Layer 2 of a small transformer language model trained on English Wikipedia (9 layers, counted from 0, width 96).
Take only the direct path to the model's output, skipping the later layers: a vector added to the residual stream pushes a token's score in proportion to its dot product with that token's output vector.

Output vectors of the tokens that the questions are about. A number n stands for (n - 128) times 0.019.
"ested": 151, 121, 122, 169, 114, 142, 167, 117, 116, 164, 153, 141, 117, 111, 118, 123, 122, 124, 133, 136, 96, 143, 154, 116, 122, 97, 121, 107, 134, 81, 160, 120, 129, 129, 113, 113, 114, 131, 95, 118, 96, 83, 132, 120, 128, 130, 123, 152, 123, 161, 158, 128, 106, 104, 149, 137, 142, 128, 155, 129, 137, 119, 124, 160, 134, 156, 145, 148, 114, 138, 144, 134, 126, 118, 124, 131, 130, 167, 120, 132, 111, 156, 95, 119, 117, 88, 120, 154, 149, 139, 128, 91, 166, 100, 104, 115
"atinum": 138, 115, 157, 111, 92, 109, 183, 103, 119, 152, 135, 79, 130, 97, 148, 159, 124, 104, 92, 109, 133, 154, 143, 114, 138, 131, 128, 86, 104, 129, 124, 104, 165, 118, 130, 121, 98, 113, 95, 114, 105, 130, 128, 142, 106, 145, 129, 142, 128, 161, 111, 147, 108, 160, 101, 146, 112, 120, 163, 157, 118, 116, 137, 141, 167, 124, 150, 138, 110, 115, 146, 139, 104, 149, 138, 135, 131, 152, 126, 81, 136, 151, 89, 132, 140, 113, 119, 169, 136, 152, 125, 96, 162, 129, 123, 161
"esc": 120, 125, 136, 131, 118, 134, 130, 132, 120, 162, 114, 120, 127, 67, 139, 148, 150, 89, 113, 105, 119, 154, 119, 119, 149, 128, 128, 104, 130, 112, 131, 148, 148, 127, 130, 86, 98, 121, 150, 118, 127, 115, 178, 164, 127, 134, 117, 109, 126, 143, 121, 104, 122, 150, 126, 145, 132, 150, 86, 127, 105, 154, 141, 138, 151, 136, 153, 160, 104, 115, 147, 146, 137, 122, 134, 109, 126, 141, 107, 114, 120, 130, 113, 153, 140, 99, 132, 125, 148, 127, 135, 134, 161, 104, 99, 126
" arms": 103, 118, 146, 124, 105, 111, 167, 146, 118, 146, 146, 116, 144, 116, 146, 146, 161, 83, 101, 116, 108, 139, 149, 119, 124, 122, 107, 119, 142, 100, 146, 119, 130, 151, 123, 76, 77, 156, 152, 153, 132, 85, 122, 135, 121, 174, 116, 118, 110, 163, 134, 136, 132, 143, 113, 105, 96, 129, 141, 115, 114, 114, 152, 106, 122, 146, 146, 143, 133, 127, 153, 165, 100, 124, 121, 108, 135, 163, 140, 97, 170, 126, 97, 132, 115, 123, 108, 137, 161, 126, 154, 116, 115, 130, 131, 147
"lement": 110, 114, 149, 151, 120, 141, 134, 125, 120, 163, 131, 137, 142, 129, 133, 146, 150, 115, 102, 104, 136, 131, 145, 99, 127, 107, 123, 79, 143, 122, 142, 98, 146, 156, 133, 102, 116, 137, 132, 104, 124, 101, 156, 130, 130, 171, 109, 131, 101, 155, 129, 102, 99, 128, 134, 149, 119, 154, 187, 126, 96, 127, 149, 140, 142, 153, 94, 112, 117, 162, 122, 148, 108, 128, 88, 138, 111, 144, 111, 151, 104, 139, 125, 167, 140, 97, 109, 143, 127, 138, 135, 73, 121, 146, 110, 142
"ff": 109, 108, 137, 129, 137, 116, 116, 133, 122, 140, 138, 85, 89, 87, 140, 148, 134, 134, 127, 118, 122, 142, 119, 136, 157, 112, 126, 96, 131, 143, 134, 127, 144, 136, 142, 144, 85, 120, 158, 118, 141, 117, 153, 132, 108, 130, 121, 106, 141, 136, 126, 94, 115, 157, 121, 122, 122, 155, 149, 139, 139, 110, 126, 153, 133, 126, 132, 160, 138, 147, 113, 136, 138, 132, 134, 101, 135, 129, 89, 136, 130, 137, 127, 139, 137, 84, 111, 143, 149, 108, 122, 127, 155, 116, 142, 134
" Bronze": 100, 117, 171, 134, 135, 115, 148, 95, 113, 142, 137, 122, 104, 121, 132, 149, 127, 119, 149, 120, 77, 156, 166, 133, 124, 121, 131, 108, 129, 124, 120, 89, 142, 118, 138, 108, 76, 133, 140, 130, 96, 118, 167, 122, 112, 160, 136, 150, 119, 139, 137, 120, 149, 135, 127, 147, 116, 121, 155, 131, 134, 108, 144, 124, 142, 137, 158, 135, 129, 141, 120, 119, 109, 142, 113, 150, 120, 136, 92, 115, 139, 137, 107, 112, 112, 140, 124, 146, 169, 129, 140, 119, 120, 131, 114, 112
" performan": 78, 70, 184, 208, 103, 89, 238, 126, 100, 229, 142, 101, 121, 47, 199, 212, 151, 55, 99, 32, 90, 203, 166, 117, 141, 141, 82, 6, 130, 71, 132, 79, 180, 113, 103, 75, 61, 137, 164, 123, 74, 58, 124, 159, 88, 174, 92, 137, 129, 123, 140, 90, 64, 164, 94, 109, 138, 156, 196, 194, 112, 78, 134, 140, 190, 153, 134, 185, 101, 177, 159, 164, 20, 159, 135, 123, 76, 179, 68, 67, 143, 174, 94, 177, 156, 78, 132, 197, 218, 153, 189, 62, 150, 107, 106, 196
" advance": 94, 113, 126, 157, 122, 151, 150, 129, 109, 128, 132, 118, 126, 112, 157, 155, 134, 117, 135, 105, 144, 157, 146, 149, 118, 108, 92, 112, 129, 122, 125, 96, 160, 127, 132, 130, 125, 116, 121, 117, 118, 90, 111, 130, 117, 129, 127, 131, 129, 146, 129, 119, 101, 135, 138, 139, 131, 121, 166, 128, 128, 111, 142, 140, 163, 150, 117, 132, 142, 145, 137, 140, 113, 124, 114, 134, 124, 133, 114, 109, 163, 144, 101, 127, 110, 114, 109, 128, 145, 138, 128, 134, 132, 122, 137, 113
"/sq": 121, 130, 140, 157, 124, 115, 150, 161, 121, 171, 115, 131, 111, 97, 117, 174, 158, 111, 103, 75, 110, 148, 135, 138, 138, 135, 128, 82, 120, 102, 138, 124, 134, 116, 90, 85, 87, 123, 143, 93, 143, 94, 113, 162, 139, 115, 128, 130, 160, 128, 122, 83, 89, 172, 123, 111, 148, 121, 181, 132, 96, 114, 139, 93, 189, 113, 189, 160, 102, 151, 133, 149, 101, 117, 120, 160, 92, 132, 94, 130, 132, 148, 85, 125, 146, 134, 123, 200, 140, 183, 153, 130, 125, 120, 113, 115
"uous": 141, 103, 142, 125, 120, 141, 154, 147, 119, 159, 171, 120, 109, 114, 116, 137, 114, 110, 149, 114, 106, 148, 146, 106, 148, 114, 118, 91, 156, 116, 130, 110, 145, 127, 119, 98, 135, 126, 115, 119, 102, 111, 171, 148, 147, 137, 106, 158, 106, 134, 131, 117, 96, 129, 116, 136, 119, 152, 153, 138, 116, 126, 112, 141, 145, 130, 130, 137, 131, 148, 153, 137, 107, 140, 120, 127, 95, 134, 129, 125, 149, 129, 107, 147, 116, 82, 137, 135, 174, 173, 124, 94, 131, 96, 109, 116
" emb": 120, 116, 136, 143, 122, 117, 124, 139, 120, 122, 111, 130, 126, 93, 122, 152, 128, 98, 115, 112, 116, 144, 138, 114, 142, 145, 123, 111, 133, 116, 118, 133, 132, 135, 139, 125, 102, 119, 164, 157, 127, 100, 114, 144, 120, 126, 111, 124, 140, 144, 138, 98, 100, 129, 138, 142, 120, 140, 127, 158, 95, 139, 125, 135, 122, 134, 116, 136, 119, 128, 153, 151, 105, 139, 120, 128, 132, 135, 134, 124, 147, 151, 105, 138, 136, 111, 139, 140, 129, 127, 150, 123, 131, 109, 138, 151
"eed": 133, 154, 127, 158, 107, 132, 171, 125, 125, 151, 154, 92, 88, 113, 152, 142, 128, 113, 123, 105, 120, 143, 120, 107, 147, 112, 111, 83, 151, 107, 140, 113, 157, 147, 128, 91, 100, 133, 123, 102, 118, 122, 120, 116, 115, 134, 101, 106, 107, 104, 123, 132, 104, 132, 97, 122, 160, 156, 178, 133, 119, 106, 138, 134, 126, 138, 119, 143, 109, 146, 170, 159, 132, 145, 139, 144, 151, 126, 102, 113, 130, 157, 128, 159, 150, 122, 145, 137, 160, 157, 107, 125, 131, 128, 93, 95
"ide": 123, 111, 134, 147, 143, 124, 151, 125, 125, 140, 133, 100, 96, 152, 146, 151, 124, 111, 146, 139, 106, 126, 153, 139, 137, 126, 117, 115, 137, 143, 134, 127, 145, 121, 119, 126, 121, 116, 89, 146, 136, 132, 138, 138, 100, 168, 121, 101, 115, 123, 141, 109, 138, 133, 128, 136, 159, 154, 130, 103, 139, 119, 119, 143, 124, 111, 125, 139, 123, 115, 142, 123, 141, 150, 97, 165, 122, 148, 119, 130, 139, 131, 131, 101, 121, 107, 114, 137, 138, 127, 108, 109, 123, 122, 119, 102
"ription": 121, 91, 122, 168, 115, 141, 157, 117, 115, 181, 132, 129, 121, 99, 132, 175, 134, 97, 138, 142, 122, 125, 163, 134, 139, 88, 120, 90, 137, 152, 111, 108, 128, 124, 126, 104, 120, 115, 112, 142, 107, 125, 132, 154, 119, 142, 112, 124, 110, 126, 110, 128, 154, 166, 80, 101, 124, 136, 141, 131, 103, 144, 93, 121, 153, 153, 137, 147, 101, 170, 156, 149, 77, 137, 102, 142, 103, 121, 103, 126, 180, 147, 114, 133, 126, 114, 112, 162, 186, 145, 148, 120, 105, 97, 130, 120
"×": 87, 99, 147, 135, 117, 99, 158, 117, 123, 170, 121, 96, 100, 121, 117, 137, 115, 130, 102, 141, 132, 146, 156, 99, 125, 129, 100, 100, 142, 117, 128, 119, 125, 130, 114, 107, 95, 115, 121, 120, 121, 82, 123, 169, 118, 132, 122, 165, 117, 130, 125, 133, 118, 126, 108, 142, 114, 128, 135, 178, 115, 144, 130, 147, 156, 147, 145, 140, 137, 129, 149, 110, 105, 163, 127, 137, 117, 125, 136, 107, 128, 147, 113, 143, 146, 132, 141, 179, 132, 136, 150, 135, 136, 110, 116, 145
"ground": 81, 119, 138, 138, 118, 76, 193, 135, 122, 180, 146, 120, 134, 146, 129, 135, 148, 91, 114, 112, 107, 137, 145, 102, 154, 114, 105, 120, 145, 148, 137, 121, 160, 127, 112, 80, 103, 110, 140, 121, 76, 110, 180, 160, 140, 129, 136, 124, 135, 117, 135, 101, 129, 150, 138, 116, 115, 140, 154, 122, 133, 99, 128, 126, 113, 119, 133, 150, 114, 151, 139, 134, 93, 138, 131, 107, 112, 175, 122, 133, 145, 124, 102, 146, 108, 119, 123, 133, 148, 106, 131, 136, 158, 124, 128, 141
"ropolitan": 105, 96, 150, 154, 82, 71, 139, 110, 114, 166, 160, 136, 127, 121, 151, 135, 122, 92, 111, 122, 92, 144, 115, 111, 104, 125, 97, 85, 151, 105, 98, 89, 141, 148, 125, 112, 118, 126, 127, 124, 103, 105, 156, 160, 139, 124, 124, 116, 128, 128, 172, 114, 110, 128, 140, 116, 115, 131, 173, 161, 119, 130, 135, 140, 113, 109, 134, 162, 144, 164, 119, 150, 97, 126, 98, 144, 106, 158, 127, 121, 122, 125, 127, 142, 117, 121, 141, 156, 157, 151, 160, 127, 167, 139, 118, 182
"ged": 127, 126, 89, 152, 122, 141, 137, 117, 123, 166, 139, 115, 142, 91, 112, 136, 151, 140, 143, 116, 131, 134, 162, 106, 126, 107, 112, 113, 135, 125, 144, 106, 142, 125, 157, 130, 103, 126, 119, 93, 73, 106, 122, 122, 130, 141, 141, 114, 107, 143, 142, 113, 82, 127, 113, 124, 141, 165, 175, 140, 95, 111, 131, 157, 156, 121, 149, 145, 125, 132, 144, 144, 128, 144, 137, 89, 121, 153, 118, 121, 128, 181, 107, 173, 106, 117, 118, 136, 142, 119, 139, 113, 145, 98, 93, 147
"he": 158, 122, 144, 133, 110, 123, 127, 113, 128, 149, 137, 107, 147, 120, 127, 148, 118, 81, 140, 135, 112, 131, 118, 109, 141, 131, 136, 118, 142, 132, 126, 139, 143, 151, 136, 142, 118, 129, 153, 121, 143, 150, 134, 121, 116, 128, 127, 123, 137, 104, 160, 112, 122, 130, 121, 108, 128, 139, 121, 122, 119, 144, 130, 110, 106, 99, 105, 136, 148, 136, 125, 159, 128, 146, 125, 123, 124, 146, 132, 124, 133, 140, 128, 138, 112, 103, 124, 125, 132, 97, 118, 134, 138, 117, 129, 117
"ols": 96, 107, 105, 147, 134, 148, 155, 110, 122, 160, 112, 97, 105, 121, 135, 155, 129, 101, 119, 125, 90, 126, 145, 97, 95, 116, 96, 109, 137, 119, 140, 119, 162, 149, 128, 139, 125, 124, 130, 143, 135, 138, 104, 158, 132, 150, 108, 110, 106, 133, 151, 110, 95, 141, 97, 109, 143, 144, 133, 139, 126, 110, 131, 154, 139, 121, 135, 141, 123, 154, 146, 147, 119, 130, 103, 174, 114, 138, 127, 106, 128, 151, 111, 156, 144, 104, 138, 156, 118, 114, 159, 155, 151, 125, 108, 123
" \"": 117, 151, 128, 134, 102, 142, 142, 124, 127, 113, 132, 123, 120, 106, 116, 144, 105, 125, 111, 150, 108, 123, 145, 137, 132, 116, 105, 135, 119, 144, 126, 131, 131, 114, 94, 149, 121, 130, 133, 128, 131, 139, 139, 105, 130, 131, 124, 109, 130, 115, 146, 132, 111, 107, 133, 137, 144, 124, 127, 128, 142, 127, 128, 116, 141, 116, 115, 138, 142, 115, 122, 110, 123, 127, 105, 109, 129, 135, 150, 140, 151, 134, 113, 134, 112, 134, 162, 153, 128, 143, 146, 126, 145, 130, 123, 150
"iences": 112, 117, 146, 117, 128, 152, 150, 108, 107, 187, 124, 107, 134, 100, 156, 160, 127, 78, 111, 137, 108, 161, 138, 118, 127, 118, 94, 107, 142, 135, 112, 95, 130, 118, 140, 100, 120, 108, 102, 119, 109, 143, 106, 156, 145, 156, 118, 120, 124, 123, 173, 104, 136, 116, 109, 129, 142, 114, 113, 149, 116, 111, 132, 108, 162, 131, 146, 149, 114, 145, 130, 129, 89, 156, 145, 152, 146, 149, 116, 110, 136, 176, 95, 131, 151, 104, 122, 140, 140, 171, 159, 82, 117, 154, 102, 136
"ablished": 146, 108, 106, 198, 133, 115, 130, 106, 125, 170, 145, 140, 116, 120, 175, 130, 123, 112, 111, 110, 126, 140, 180, 95, 111, 156, 89, 80, 143, 113, 122, 94, 158, 127, 107, 90, 76, 148, 161, 110, 128, 110, 140, 131, 116, 169, 77, 128, 152, 135, 185, 133, 110, 114, 131, 107, 131, 131, 155, 127, 107, 138, 116, 134, 126, 161, 127, 143, 127, 154, 137, 142, 83, 136, 114, 150, 104, 165, 112, 114, 103, 114, 102, 140, 156, 94, 109, 127, 188, 153, 137, 90, 159, 104, 105, 163

Each question shows what one neuron of this layer's MLP adds at an activation of 1. A number n stands for (n - 128) times 0.0036.

n172: 161, 91, 157, 147, 157, 175, 106, 174, 157, 77, 126, 144, 110, 130, 124, 80, 145, 129, 65, 139, 122, 69, 69, 129, 97, 152, 95, 119, 99, 154, 76, 81, 95, 106, 90, 141, 107, 102, 121, 136, 201, 139, 150, 141, 123, 130, 135, 132, 50, 149, 117, 113, 137, 127, 186, 183, 86, 164, 172, 159, 94, 116, 101, 144, 112, 127, 207, 131, 114, 106, 98, 88, 144, 113, 135, 193, 153, 137, 132, 96, 116, 134, 143, 184, 155, 203, 106, 151, 162, 122, 121, 6, 132, 147, 150, 87
Which of these tokens does it push up most? "lement"

n228: 159, 113, 109, 156, 125, 106, 162, 100, 127, 155, 130, 111, 138, 126, 106, 98, 123, 151, 73, 135, 163, 122, 121, 74, 117, 126, 142, 95, 124, 109, 134, 138, 83, 121, 152, 145, 145, 104, 112, 136, 155, 156, 165, 114, 117, 140, 147, 108, 130, 127, 131, 182, 143, 148, 139, 130, 144, 119, 148, 100, 134, 94, 101, 100, 130, 90, 113, 110, 160, 117, 135, 163, 137, 185, 155, 114, 102, 135, 141, 144, 156, 130, 128, 146, 128, 157, 113, 152, 124, 132, 121, 73, 134, 136, 114, 147
Which of these tokens does it push up most? "atinum"

n13: 134, 86, 114, 136, 146, 85, 85, 110, 116, 116, 95, 197, 124, 99, 165, 111, 141, 80, 99, 181, 130, 152, 124, 190, 145, 120, 108, 116, 153, 117, 109, 127, 152, 124, 114, 109, 113, 141, 134, 142, 165, 156, 136, 138, 153, 187, 78, 129, 126, 160, 152, 78, 129, 159, 146, 86, 138, 165, 101, 139, 142, 132, 103, 105, 137, 177, 145, 140, 155, 91, 84, 145, 94, 137, 125, 168, 145, 120, 128, 125, 106, 131, 119, 72, 156, 116, 110, 97, 142, 112, 93, 156, 121, 123, 150, 83
Which of these tokens does it push up most? "ablished"

n277: 98, 153, 132, 145, 184, 118, 98, 184, 128, 195, 121, 111, 161, 142, 157, 131, 98, 106, 143, 66, 137, 100, 122, 118, 86, 169, 117, 89, 93, 114, 111, 127, 122, 148, 145, 134, 157, 135, 117, 86, 112, 148, 101, 110, 121, 149, 135, 144, 186, 149, 111, 113, 109, 124, 143, 100, 119, 99, 132, 66, 124, 126, 88, 155, 172, 141, 141, 171, 122, 133, 140, 116, 109, 107, 147, 190, 142, 173, 65, 105, 163, 118, 147, 93, 111, 111, 165, 75, 138, 110, 123, 170, 145, 159, 166, 98
Which of these tokens does it push down most? " \""

n217: 144, 121, 120, 173, 66, 129, 103, 170, 147, 99, 118, 133, 117, 136, 198, 109, 141, 120, 98, 123, 141, 72, 130, 104, 86, 146, 100, 114, 131, 105, 138, 79, 109, 153, 139, 143, 140, 149, 122, 116, 112, 184, 131, 109, 131, 118, 101, 157, 168, 113, 146, 130, 79, 105, 124, 137, 105, 132, 110, 119, 100, 142, 150, 126, 119, 170, 86, 147, 125, 185, 139, 151, 129, 109, 90, 108, 129, 130, 125, 170, 152, 112, 112, 165, 101, 117, 150, 129, 121, 157, 118, 159, 143, 115, 122, 178
Which of these tokens does it push up most? "ablished"

n16: 110, 193, 134, 126, 121, 151, 113, 146, 124, 134, 132, 58, 149, 139, 128, 141, 104, 125, 122, 129, 93, 104, 126, 126, 111, 128, 136, 146, 183, 121, 141, 116, 182, 117, 84, 135, 121, 143, 137, 159, 180, 151, 111, 150, 116, 113, 148, 151, 112, 144, 129, 134, 129, 97, 126, 138, 122, 127, 105, 141, 111, 121, 126, 160, 125, 121, 104, 149, 111, 112, 130, 146, 134, 144, 82, 119, 109, 136, 128, 156, 85, 119, 121, 117, 111, 87, 125, 126, 115, 145, 133, 137, 126, 113, 113, 105
Which of these tokens does it push up most? "ols"

n101: 85, 163, 151, 165, 138, 97, 161, 159, 121, 147, 82, 148, 93, 140, 119, 97, 105, 115, 179, 117, 154, 98, 142, 112, 123, 153, 115, 171, 133, 161, 114, 115, 189, 123, 94, 104, 122, 100, 121, 127, 110, 131, 121, 126, 135, 138, 109, 162, 112, 136, 109, 149, 150, 136, 132, 101, 112, 148, 134, 123, 152, 117, 164, 140, 92, 162, 121, 105, 134, 198, 126, 108, 143, 180, 112, 133, 80, 127, 162, 86, 122, 94, 116, 137, 87, 145, 103, 107, 149, 115, 145, 99, 132, 99, 150, 121
Which of these tokens does it push up most? "ground"

n189: 116, 144, 110, 102, 146, 123, 35, 156, 102, 117, 161, 114, 129, 139, 142, 125, 123, 117, 109, 207, 122, 161, 133, 160, 94, 139, 79, 119, 127, 95, 52, 118, 111, 178, 126, 126, 110, 180, 126, 147, 131, 140, 191, 83, 128, 81, 162, 128, 119, 136, 150, 122, 112, 101, 137, 123, 101, 201, 124, 173, 100, 132, 179, 146, 167, 134, 30, 137, 187, 150, 80, 153, 86, 180, 127, 116, 148, 104, 133, 129, 108, 124, 98, 119, 192, 105, 97, 111, 166, 123, 143, 159, 87, 116, 98, 175
Which of these tokens does it push up most? "ropolitan"

n65: 173, 141, 148, 148, 63, 152, 112, 140, 144, 163, 142, 145, 119, 143, 134, 114, 175, 91, 125, 146, 120, 117, 145, 88, 142, 130, 101, 171, 124, 143, 155, 115, 145, 143, 115, 137, 122, 93, 136, 115, 110, 121, 122, 113, 121, 99, 152, 99, 119, 110, 152, 156, 162, 174, 55, 96, 153, 134, 123, 108, 157, 126, 151, 167, 109, 125, 128, 113, 128, 166, 115, 129, 150, 123, 86, 121, 117, 173, 120, 125, 141, 61, 113, 156, 92, 141, 106, 136, 126, 87, 153, 101, 121, 120, 105, 118
Which of these tokens does it push up most? "ground"

n73: 86, 77, 100, 108, 116, 115, 125, 104, 151, 101, 123, 129, 189, 136, 154, 147, 90, 138, 122, 169, 86, 137, 159, 134, 137, 116, 81, 91, 159, 124, 127, 157, 168, 107, 127, 103, 121, 81, 128, 141, 156, 141, 113, 67, 177, 159, 114, 129, 145, 154, 129, 170, 117, 117, 95, 149, 98, 153, 158, 128, 72, 125, 144, 149, 128, 135, 164, 102, 115, 130, 121, 125, 146, 147, 156, 140, 96, 154, 122, 178, 120, 55, 181, 136, 135, 162, 116, 141, 150, 124, 105, 127, 96, 127, 93, 150
Which two tokens does it push up most, strongest first? "ablished", "lement"

n22: 75, 145, 152, 88, 152, 153, 87, 157, 146, 134, 124, 151, 123, 118, 101, 101, 161, 143, 94, 141, 120, 108, 83, 162, 133, 135, 160, 218, 107, 139, 145, 120, 108, 102, 83, 114, 116, 136, 135, 169, 114, 157, 123, 139, 116, 108, 138, 149, 128, 177, 173, 108, 143, 122, 122, 160, 137, 132, 154, 133, 139, 123, 113, 103, 109, 112, 92, 137, 138, 145, 145, 127, 178, 151, 138, 106, 111, 119, 126, 150, 128, 116, 122, 68, 109, 164, 140, 106, 85, 90, 142, 134, 104, 139, 127, 101
Which of these tokens does it push up most? " \""

n301: 131, 82, 135, 103, 118, 175, 164, 123, 83, 142, 174, 91, 167, 132, 62, 166, 193, 128, 184, 95, 114, 132, 129, 92, 147, 122, 144, 122, 111, 89, 155, 118, 105, 129, 136, 95, 121, 116, 109, 142, 125, 140, 168, 131, 148, 104, 130, 98, 124, 170, 109, 189, 123, 124, 124, 102, 175, 117, 149, 160, 72, 118, 181, 150, 72, 107, 191, 159, 178, 58, 129, 67, 90, 163, 95, 144, 160, 102, 136, 158, 140, 153, 135, 116, 147, 133, 73, 111, 118, 125, 89, 121, 130, 171, 138, 134
Which of these tokens does it push down most? "ablished"

n61: 102, 165, 105, 114, 102, 181, 135, 144, 114, 151, 143, 147, 86, 146, 71, 151, 152, 111, 127, 63, 106, 140, 158, 115, 81, 108, 90, 109, 106, 159, 97, 102, 156, 134, 95, 111, 134, 107, 140, 143, 87, 126, 120, 182, 117, 114, 124, 177, 87, 138, 207, 178, 97, 144, 139, 154, 122, 106, 198, 167, 122, 109, 122, 136, 116, 115, 148, 108, 110, 109, 143, 103, 85, 120, 114, 151, 138, 157, 108, 169, 150, 98, 116, 158, 124, 85, 156, 160, 152, 118, 136, 143, 135, 145, 120, 115
Which of these tokens does it push up most? " performan"

n136: 106, 87, 142, 121, 94, 137, 130, 144, 150, 158, 134, 101, 105, 103, 124, 101, 117, 151, 109, 154, 170, 123, 113, 132, 128, 135, 151, 151, 121, 97, 146, 147, 109, 107, 164, 141, 151, 126, 120, 152, 159, 145, 98, 104, 136, 120, 104, 84, 169, 138, 152, 96, 102, 128, 120, 97, 170, 140, 108, 109, 121, 148, 143, 130, 127, 164, 142, 96, 150, 204, 145, 102, 132, 137, 43, 116, 116, 134, 125, 153, 115, 132, 120, 143, 156, 127, 78, 138, 112, 148, 120, 162, 131, 110, 133, 126
Which of these tokens does it push up most? "ols"

n29: 95, 127, 90, 136, 146, 120, 120, 170, 142, 184, 141, 88, 165, 127, 100, 143, 134, 114, 170, 106, 129, 135, 114, 119, 142, 173, 163, 140, 89, 132, 100, 127, 137, 125, 95, 113, 93, 132, 115, 110, 142, 135, 170, 149, 149, 109, 109, 74, 99, 131, 116, 126, 138, 142, 120, 130, 118, 109, 191, 99, 138, 139, 88, 173, 172, 127, 119, 103, 125, 121, 194, 124, 114, 99, 154, 96, 153, 104, 115, 137, 178, 196, 168, 126, 114, 136, 68, 88, 92, 145, 145, 129, 143, 114, 140, 68
Which of these tokens does it push down most? "ropolitan"

n38: 109, 113, 136, 75, 131, 143, 110, 110, 155, 182, 126, 138, 142, 160, 115, 148, 119, 121, 138, 107, 124, 150, 122, 156, 86, 110, 86, 82, 90, 157, 95, 155, 155, 109, 111, 130, 85, 118, 127, 122, 159, 144, 140, 121, 114, 121, 141, 110, 120, 112, 135, 118, 132, 154, 151, 161, 140, 157, 163, 126, 138, 115, 110, 106, 131, 107, 148, 126, 151, 117, 208, 127, 110, 144, 164, 136, 105, 153, 80, 162, 139, 109, 123, 93, 117, 148, 175, 142, 137, 156, 132, 76, 112, 98, 124, 140
Which of these tokens does it push up most? " performan"

n281: 127, 127, 142, 105, 139, 130, 92, 119, 141, 183, 157, 126, 130, 159, 158, 139, 140, 124, 176, 118, 165, 139, 106, 135, 132, 150, 119, 154, 122, 132, 134, 123, 84, 158, 160, 166, 122, 119, 136, 143, 106, 102, 126, 116, 119, 110, 131, 89, 120, 107, 65, 115, 91, 136, 138, 79, 139, 115, 114, 125, 155, 121, 124, 147, 118, 118, 143, 183, 105, 135, 142, 143, 141, 148, 142, 131, 125, 70, 114, 87, 180, 108, 131, 90, 139, 113, 155, 114, 133, 156, 156, 139, 134, 103, 111, 86
Which of these tokens does it push down most? "lement"

n93: 66, 154, 112, 157, 128, 138, 98, 149, 125, 126, 91, 159, 112, 132, 154, 141, 142, 136, 175, 144, 144, 146, 136, 136, 110, 137, 107, 170, 147, 165, 80, 150, 91, 126, 119, 136, 81, 116, 126, 126, 101, 83, 95, 162, 132, 92, 142, 133, 133, 116, 104, 100, 107, 95, 143, 117, 101, 118, 118, 113, 113, 142, 176, 141, 153, 116, 142, 125, 162, 167, 177, 187, 193, 144, 77, 118, 93, 73, 95, 120, 186, 105, 118, 121, 98, 144, 125, 79, 100, 96, 131, 160, 136, 156, 172, 113
Which of these tokens does it push up most? " advance"

n214: 119, 117, 97, 164, 129, 109, 149, 162, 132, 123, 117, 94, 87, 108, 110, 95, 140, 154, 99, 108, 112, 140, 103, 135, 121, 136, 74, 184, 118, 143, 111, 103, 109, 94, 159, 136, 167, 137, 156, 129, 141, 114, 179, 157, 91, 98, 141, 88, 104, 156, 86, 125, 153, 130, 147, 166, 142, 122, 101, 118, 116, 145, 98, 180, 119, 132, 132, 142, 140, 155, 157, 202, 120, 119, 133, 128, 112, 127, 143, 120, 115, 118, 111, 121, 162, 113, 120, 123, 156, 122, 130, 103, 179, 134, 108, 80
Which of these tokens does it push up most? "esc"

n222: 106, 105, 90, 126, 104, 160, 149, 115, 86, 129, 128, 154, 135, 104, 114, 135, 122, 130, 117, 106, 113, 88, 140, 121, 120, 155, 175, 155, 138, 135, 125, 91, 153, 151, 123, 174, 137, 91, 127, 138, 142, 152, 149, 117, 140, 100, 116, 109, 121, 136, 138, 135, 124, 97, 150, 126, 146, 126, 122, 114, 182, 153, 116, 108, 133, 103, 146, 128, 185, 79, 140, 139, 114, 129, 120, 108, 127, 109, 116, 134, 136, 174, 113, 132, 84, 133, 133, 160, 120, 119, 106, 153, 101, 135, 119, 141
Which of these tokens does it push up most? " \""

n128: 128, 142, 112, 108, 137, 162, 169, 142, 163, 132, 176, 126, 134, 94, 138, 67, 81, 137, 67, 117, 85, 147, 182, 124, 121, 119, 151, 136, 140, 137, 106, 105, 167, 123, 101, 141, 154, 76, 153, 110, 154, 114, 113, 114, 114, 162, 155, 134, 158, 136, 159, 92, 122, 173, 88, 159, 101, 148, 124, 131, 97, 133, 159, 135, 113, 124, 102, 152, 151, 104, 126, 113, 102, 120, 153, 137, 115, 142, 122, 96, 131, 112, 102, 148, 124, 130, 118, 154, 79, 157, 123, 100, 108, 113, 112, 138
Which two tokens does it push up most, strongest first? " performan", "atinum"

n179: 136, 138, 122, 136, 88, 136, 166, 132, 83, 128, 113, 177, 101, 114, 185, 121, 128, 167, 105, 165, 145, 112, 111, 152, 150, 128, 130, 133, 125, 131, 107, 90, 70, 130, 177, 137, 143, 82, 106, 120, 148, 111, 115, 156, 129, 64, 114, 171, 122, 141, 177, 171, 137, 137, 136, 136, 114, 149, 139, 65, 114, 132, 112, 143, 177, 113, 92, 141, 191, 89, 120, 157, 160, 77, 132, 102, 126, 120, 107, 140, 157, 144, 125, 167, 121, 102, 88, 178, 85, 60, 133, 153, 136, 129, 124, 99
Which of these tokens does it push up most? " advance"

n236: 171, 108, 196, 143, 99, 110, 121, 117, 179, 138, 79, 185, 136, 119, 128, 129, 156, 148, 124, 142, 176, 137, 138, 160, 75, 172, 154, 131, 128, 130, 128, 128, 145, 155, 128, 144, 145, 111, 111, 144, 73, 145, 162, 85, 129, 111, 139, 131, 128, 104, 108, 142, 155, 73, 183, 94, 160, 150, 114, 87, 98, 113, 119, 118, 129, 143, 136, 104, 104, 142, 107, 132, 126, 141, 124, 77, 94, 114, 114, 145, 123, 75, 130, 165, 154, 164, 150, 146, 95, 90, 133, 116, 122, 111, 66, 139
Which of these tokens does it push up most? "lement"

n123: 119, 106, 88, 101, 119, 147, 143, 105, 103, 112, 117, 116, 131, 99, 117, 113, 143, 149, 106, 149, 178, 115, 164, 144, 130, 108, 150, 182, 160, 108, 114, 138, 157, 100, 165, 176, 151, 159, 104, 117, 136, 96, 108, 94, 145, 131, 118, 153, 139, 132, 97, 118, 123, 162, 136, 150, 100, 108, 154, 116, 145, 70, 118, 92, 124, 137, 153, 120, 132, 124, 162, 102, 120, 85, 94, 132, 163, 142, 146, 131, 126, 92, 116, 142, 146, 116, 147, 116, 128, 130, 111, 133, 141, 103, 124, 114
Which of these tokens does it push up most? " advance"

n204: 121, 154, 131, 128, 109, 132, 109, 119, 157, 169, 119, 105, 172, 134, 147, 148, 185, 116, 110, 114, 144, 162, 153, 128, 88, 143, 120, 104, 98, 140, 128, 113, 125, 144, 137, 122, 127, 140, 88, 142, 114, 159, 94, 141, 136, 183, 125, 156, 114, 105, 123, 100, 111, 134, 113, 157, 128, 123, 153, 111, 158, 104, 155, 31, 89, 108, 111, 112, 128, 127, 130, 126, 93, 126, 135, 149, 122, 144, 161, 156, 102, 156, 161, 96, 92, 92, 109, 132, 117, 137, 125, 135, 61, 159, 156, 92
Which two tokens does it push up most, strongest first? "iences", "lement"